Layer 5 of a small transformer language model trained on English Wikipedia (8 layers, counted from 0, width 96).
A neuron adds its activation times its output weights to the MLP's output. To switch it off is to set its activation to zero at one token and run the rest of the model.

Output weights of the MLP neurons that the questions are about. A number n stands for (n - 128) times 0.003.
n13: 93, 153, 98, 122, 107, 141, 123, 109, 102, 123, 138, 124, 101, 131, 133, 104, 164, 150, 136, 133, 114, 134, 115, 126, 124, 126, 135, 79, 79, 99, 90, 130, 142, 132, 108, 123, 146, 82, 154, 127, 122, 170, 147, 120, 156, 119, 195, 92, 116, 134, 173, 98, 138, 104, 167, 177, 168, 128, 116, 138, 128, 127, 145, 148, 113, 117, 150, 124, 144, 166, 153, 116, 118, 130, 139, 131, 131, 72, 118, 145, 131, 57, 149, 110, 157, 112, 118, 146, 120, 152, 141, 119, 155, 147, 166, 98
n152: 162, 126, 188, 127, 113, 89, 131, 100, 139, 170, 145, 109, 125, 138, 123, 94, 100, 130, 121, 113, 165, 75, 148, 116, 138, 103, 85, 82, 109, 124, 121, 151, 156, 161, 155, 120, 202, 156, 101, 168, 183, 90, 158, 138, 142, 166, 92, 122, 120, 156, 86, 121, 121, 104, 125, 104, 139, 132, 104, 117, 136, 155, 149, 118, 171, 93, 153, 152, 98, 103, 147, 106, 172, 130, 100, 106, 101, 141, 142, 137, 115, 185, 133, 138, 120, 151, 86, 106, 146, 152, 158, 149, 30, 113, 149, 126
n157: 121, 150, 135, 153, 126, 174, 118, 117, 140, 148, 62, 106, 126, 151, 101, 149, 124, 97, 106, 114, 126, 177, 127, 132, 137, 106, 137, 108, 134, 96, 188, 128, 76, 155, 102, 115, 118, 106, 138, 148, 106, 117, 198, 121, 139, 184, 146, 83, 74, 132, 127, 142, 141, 112, 114, 122, 109, 139, 133, 135, 116, 110, 73, 153, 117, 157, 147, 145, 146, 82, 122, 139, 108, 115, 153, 174, 105, 138, 100, 133, 157, 154, 124, 151, 128, 127, 140, 139, 126, 126, 137, 100, 89, 140, 123, 136
n161: 113, 113, 224, 153, 194, 84, 81, 108, 141, 176, 131, 122, 91, 130, 129, 113, 140, 135, 152, 178, 107, 153, 156, 147, 146, 156, 116, 145, 130, 153, 49, 108, 124, 101, 176, 87, 92, 142, 46, 125, 168, 149, 125, 173, 163, 130, 81, 54, 146, 149, 89, 131, 116, 170, 86, 42, 147, 116, 122, 122, 136, 136, 106, 135, 169, 91, 80, 154, 147, 133, 189, 119, 137, 144, 97, 119, 114, 142, 134, 149, 126, 211, 138, 149, 143, 139, 109, 127, 112, 138, 129, 163, 48, 100, 98, 114
n228: 82, 155, 109, 134, 120, 148, 132, 130, 116, 153, 86, 122, 122, 143, 93, 109, 134, 112, 145, 112, 144, 138, 117, 131, 151, 113, 139, 108, 133, 120, 140, 111, 145, 104, 156, 149, 141, 135, 104, 104, 142, 154, 130, 121, 114, 140, 173, 136, 122, 144, 116, 132, 118, 124, 133, 111, 150, 162, 145, 129, 158, 106, 112, 151, 110, 114, 163, 126, 139, 141, 81, 131, 91, 124, 129, 122, 143, 88, 133, 131, 117, 79, 156, 140, 158, 120, 128, 121, 138, 116, 120, 116, 190, 112, 139, 113
n247: 127, 150, 161, 95, 107, 145, 130, 138, 131, 150, 107, 136, 154, 140, 118, 135, 133, 115, 114, 127, 152, 149, 117, 117, 126, 124, 94, 217, 114, 140, 139, 127, 110, 108, 115, 163, 116, 149, 107, 110, 140, 112, 135, 112, 124, 123, 145, 125, 114, 135, 133, 129, 114, 104, 90, 89, 117, 101, 108, 87, 145, 136, 132, 109, 150, 123, 161, 152, 110, 114, 116, 150, 121, 111, 167, 119, 116, 137, 158, 123, 162, 107, 153, 121, 120, 144, 137, 127, 122, 97, 113, 129, 155, 127, 174, 111
n282: 119, 102, 113, 90, 173, 188, 44, 66, 112, 124, 121, 103, 146, 141, 179, 150, 169, 105, 125, 154, 87, 121, 110, 149, 95, 100, 128, 117, 88, 139, 187, 170, 153, 69, 122, 103, 106, 164, 122, 137, 73, 163, 82, 126, 151, 141, 191, 51, 63, 157, 189, 111, 125, 188, 156, 155, 160, 118, 145, 113, 139, 122, 202, 172, 7, 170, 58, 136, 114, 120, 223, 236, 113, 140, 137, 100, 153, 189, 155, 82, 198, 45, 154, 122, 89, 169, 106, 92, 128, 134, 115, 133, 132, 81, 91, 143
n292: 84, 122, 126, 100, 126, 162, 79, 117, 128, 176, 150, 111, 91, 99, 205, 129, 98, 88, 102, 227, 145, 109, 190, 133, 120, 155, 158, 103, 86, 103, 100, 192, 139, 69, 125, 125, 66, 109, 131, 94, 106, 119, 123, 171, 144, 123, 182, 144, 120, 124, 79, 111, 148, 101, 145, 104, 167, 147, 135, 68, 119, 125, 114, 109, 150, 114, 92, 181, 177, 120, 100, 158, 104, 193, 178, 131, 129, 140, 177, 126, 147, 79, 169, 141, 146, 83, 139, 93, 105, 123, 164, 114, 79, 141, 182, 134
n329: 117, 149, 109, 134, 135, 81, 107, 111, 139, 111, 129, 106, 169, 173, 138, 168, 123, 104, 118, 119, 119, 126, 126, 97, 161, 163, 63, 167, 129, 98, 97, 185, 93, 166, 139, 145, 123, 137, 92, 160, 171, 115, 76, 117, 114, 164, 132, 145, 114, 96, 170, 151, 140, 99, 125, 87, 143, 142, 126, 146, 111, 117, 140, 146, 126, 170, 111, 132, 132, 118, 145, 110, 118, 206, 127, 100, 146, 179, 110, 88, 118, 208, 71, 121, 115, 116, 85, 121, 127, 142, 176, 162, 110, 100, 124, 133
n342: 156, 150, 145, 143, 141, 148, 105, 112, 116, 136, 121, 155, 92, 165, 130, 168, 173, 118, 132, 103, 130, 137, 129, 131, 154, 119, 137, 129, 98, 136, 168, 92, 61, 118, 120, 108, 144, 119, 114, 132, 101, 106, 152, 114, 140, 134, 113, 125, 129, 109, 139, 163, 124, 138, 145, 175, 191, 122, 132, 116, 105, 85, 129, 158, 96, 144, 94, 156, 166, 117, 128, 100, 108, 105, 103, 81, 121, 125, 107, 109, 107, 102, 115, 132, 160, 158, 111, 185, 118, 86, 144, 115, 99, 135, 175, 148
n376: 138, 177, 145, 69, 103, 144, 119, 153, 115, 100, 88, 91, 37, 102, 161, 124, 127, 154, 113, 122, 133, 144, 127, 127, 106, 140, 163, 120, 102, 126, 191, 71, 75, 135, 147, 69, 137, 131, 152, 53, 192, 130, 161, 46, 109, 143, 192, 93, 126, 140, 152, 86, 51, 91, 128, 115, 145, 97, 188, 149, 147, 136, 141, 133, 115, 130, 170, 142, 150, 180, 208, 137, 186, 59, 102, 69, 123, 170, 151, 179, 159, 214, 142, 103, 144, 114, 117, 142, 126, 108, 99, 99, 216, 146, 56, 181

Each question names a token from some text and the token that comes next. It shows the activations a of the neurons there, in the order above. A number n stands for (n - 128) times 0.02.

Then comes g, the gradient of the next token's log-probability with respect to the MLP's output, scaled to length 1. A neuron's effect is roughly proportional to its activation times (output weights . g). A number n stands for (n - 128) times 0.0033.

"on", then "ism"
a: 174, 126, 160, 120, 120, 121, 124, 124, 125, 203, 127
g: 136, 111, 125, 138, 167, 110, 147, 95, 182, 143, 125, 62, 134, 111, 165, 130, 114, 172, 162, 100, 127, 81, 148, 142, 138, 213, 155, 171, 90, 109, 165, 116, 107, 116, 70, 118, 99, 99, 113, 109, 107, 187, 132, 167, 143, 108, 172, 91, 67, 137, 153, 100, 122, 121, 147, 120, 175, 163, 152, 106, 163, 159, 90, 169, 119, 126, 123, 170, 147, 130, 72, 121, 143, 115, 141, 106, 138, 99, 91, 144, 168, 157, 88, 128, 122, 171, 105, 46, 128, 162, 113, 118, 137, 128, 81, 86
Switching off which neuron hurts the next token most? n13

"ency", then " should"
a: 198, 121, 209, 127, 120, 122, 124, 121, 122, 180, 128
g: 107, 139, 114, 101, 135, 125, 105, 146, 120, 151, 145, 128, 120, 106, 168, 140, 135, 120, 106, 65, 88, 98, 88, 121, 97, 123, 149, 110, 125, 93, 135, 88, 134, 163, 113, 162, 157, 60, 182, 128, 137, 140, 97, 146, 116, 92, 146, 150, 189, 142, 105, 147, 166, 159, 127, 207, 42, 177, 159, 134, 139, 99, 152, 85, 118, 109, 147, 138, 108, 100, 158, 149, 111, 150, 140, 139, 120, 105, 138, 64, 127, 125, 196, 186, 99, 119, 171, 132, 83, 163, 159, 94, 175, 137, 97, 86
Switching off which neuron hurts the next token most? n13

"vest", then "."
a: 138, 127, 127, 125, 120, 122, 143, 120, 122, 189, 123
g: 138, 201, 112, 192, 77, 107, 159, 164, 95, 127, 69, 128, 133, 128, 101, 126, 137, 100, 115, 122, 115, 151, 147, 75, 137, 105, 165, 101, 106, 170, 152, 154, 136, 116, 140, 140, 142, 100, 119, 145, 127, 128, 160, 107, 81, 73, 139, 161, 107, 112, 130, 155, 156, 127, 181, 164, 58, 156, 128, 96, 69, 119, 144, 171, 155, 126, 139, 84, 102, 149, 68, 98, 180, 122, 94, 118, 120, 147, 90, 146, 140, 94, 122, 153, 122, 93, 183, 201, 98, 121, 139, 159, 147, 165, 81, 136
Which neuron, switched off, raises the next token's probability most? n282

".", then " C"
a: 141, 120, 126, 127, 122, 120, 120, 120, 122, 121, 128
g: 77, 130, 173, 165, 139, 99, 141, 77, 141, 123, 123, 170, 111, 104, 159, 77, 118, 152, 80, 126, 133, 150, 100, 132, 101, 89, 109, 65, 111, 167, 106, 130, 86, 105, 143, 66, 122, 131, 86, 135, 100, 92, 69, 167, 95, 126, 171, 116, 145, 157, 100, 167, 124, 116, 136, 94, 105, 127, 137, 146, 92, 167, 154, 115, 110, 187, 167, 144, 103, 133, 136, 130, 155, 170, 135, 119, 107, 140, 161, 156, 163, 133, 155, 116, 170, 161, 130, 136, 153, 124, 162, 102, 217, 104, 60, 179
Which neuron, switched off, raises the next token's probability most? n282

"in", then " ratio"
a: 177, 144, 177, 139, 124, 121, 122, 121, 123, 141, 126
g: 144, 147, 122, 103, 138, 62, 162, 96, 106, 109, 136, 114, 145, 145, 105, 134, 147, 133, 134, 126, 66, 143, 67, 92, 115, 123, 96, 138, 186, 148, 208, 180, 165, 118, 107, 172, 195, 83, 123, 155, 115, 137, 96, 125, 80, 109, 120, 131, 121, 83, 100, 106, 84, 127, 171, 161, 89, 107, 133, 94, 80, 204, 114, 165, 111, 106, 125, 136, 136, 90, 130, 145, 139, 153, 153, 102, 122, 198, 156, 146, 142, 116, 149, 137, 76, 104, 127, 160, 117, 121, 135, 181, 132, 92, 142, 165
Which neuron, switched off, raises the next token's probability most? n13

"==", then "Economy"
a: 171, 124, 126, 120, 120, 149, 120, 122, 122, 137, 184
g: 110, 139, 100, 148, 138, 140, 81, 103, 151, 135, 190, 152, 109, 161, 115, 108, 152, 137, 118, 102, 109, 20, 153, 101, 137, 128, 151, 99, 97, 147, 147, 62, 153, 94, 89, 155, 140, 142, 149, 137, 123, 123, 113, 186, 143, 202, 143, 141, 189, 110, 146, 100, 107, 106, 111, 111, 145, 149, 70, 118, 118, 146, 128, 128, 110, 156, 129, 127, 162, 122, 133, 131, 160, 84, 161, 100, 115, 135, 98, 90, 101, 194, 152, 142, 164, 88, 105, 139, 116, 184, 80, 145, 69, 168, 166, 106
Which neuron, switched off, raises the next token's probability most? n376

"her", then "s"
a: 140, 171, 138, 138, 120, 126, 122, 120, 128, 143, 120
g: 98, 134, 160, 149, 129, 139, 95, 101, 145, 134, 171, 125, 57, 131, 103, 131, 94, 45, 85, 186, 107, 174, 163, 131, 105, 161, 107, 99, 94, 103, 77, 174, 101, 111, 148, 132, 64, 123, 134, 156, 144, 102, 148, 116, 136, 93, 142, 187, 150, 105, 66, 165, 138, 100, 121, 125, 113, 149, 116, 123, 126, 145, 132, 167, 159, 102, 123, 114, 95, 142, 139, 165, 153, 181, 157, 150, 82, 150, 147, 160, 132, 115, 169, 145, 68, 78, 127, 128, 89, 168, 145, 170, 132, 101, 180, 137
Switching off which neuron hurts the next token most? n152

"di", then ","
a: 159, 131, 130, 122, 123, 125, 123, 124, 120, 155, 122
g: 117, 117, 149, 164, 103, 134, 181, 158, 110, 146, 117, 138, 139, 128, 93, 163, 140, 90, 88, 102, 121, 145, 159, 99, 110, 88, 133, 145, 145, 170, 125, 119, 127, 88, 144, 119, 104, 164, 124, 115, 88, 121, 144, 136, 139, 83, 87, 144, 129, 108, 209, 94, 60, 130, 185, 135, 63, 143, 163, 110, 113, 126, 144, 140, 84, 216, 150, 123, 153, 128, 75, 64, 138, 128, 125, 134, 98, 113, 179, 182, 99, 130, 133, 198, 96, 90, 172, 152, 115, 113, 151, 130, 144, 157, 111, 90
Which neuron, switched off, raises the next token's probability most? n13

"lie", then "ved"
a: 146, 176, 157, 160, 136, 141, 125, 121, 135, 151, 126
g: 98, 100, 162, 156, 144, 113, 170, 112, 141, 77, 135, 149, 107, 152, 132, 119, 128, 138, 182, 114, 163, 101, 107, 122, 112, 113, 139, 166, 134, 106, 119, 133, 149, 138, 184, 120, 128, 211, 104, 98, 175, 145, 90, 176, 146, 145, 113, 99, 77, 121, 133, 87, 134, 105, 142, 101, 139, 160, 101, 85, 136, 60, 140, 53, 124, 90, 96, 176, 98, 91, 112, 167, 130, 129, 126, 157, 174, 183, 92, 180, 174, 146, 144, 155, 134, 126, 111, 156, 140, 115, 54, 84, 144, 133, 126, 87
Switching off which neuron hurts the next token most? n161

"-", then "written"
a: 150, 163, 132, 209, 173, 120, 128, 125, 200, 121, 124
g: 80, 135, 119, 175, 172, 90, 205, 160, 150, 113, 151, 115, 178, 150, 119, 115, 92, 60, 66, 132, 122, 133, 159, 129, 113, 82, 121, 130, 137, 110, 148, 120, 98, 148, 161, 96, 84, 127, 115, 108, 177, 173, 111, 52, 135, 165, 151, 130, 82, 78, 142, 105, 90, 79, 161, 129, 129, 151, 103, 170, 113, 110, 104, 117, 147, 128, 135, 166, 173, 117, 103, 133, 200, 116, 154, 153, 134, 162, 87, 115, 83, 114, 173, 127, 109, 174, 118, 133, 182, 117, 105, 146, 123, 127, 144, 118
Which two neurons, each switched off alone, lower its probability most, in order? n329, n228

"rie", then " river"
a: 137, 120, 143, 122, 124, 120, 126, 121, 122, 188, 126
g: 184, 98, 41, 161, 145, 147, 122, 116, 142, 115, 93, 134, 108, 92, 159, 164, 101, 149, 156, 127, 97, 171, 97, 99, 151, 79, 94, 118, 175, 96, 176, 150, 92, 141, 76, 144, 147, 115, 160, 115, 103, 148, 116, 121, 127, 128, 174, 157, 171, 159, 174, 203, 119, 125, 140, 112, 151, 113, 100, 113, 156, 162, 92, 146, 100, 101, 123, 131, 151, 50, 123, 116, 100, 120, 114, 78, 173, 121, 132, 142, 172, 108, 115, 148, 97, 81, 92, 114, 180, 147, 110, 146, 88, 157, 161, 138
Switching off which neuron hurts the next token most? n342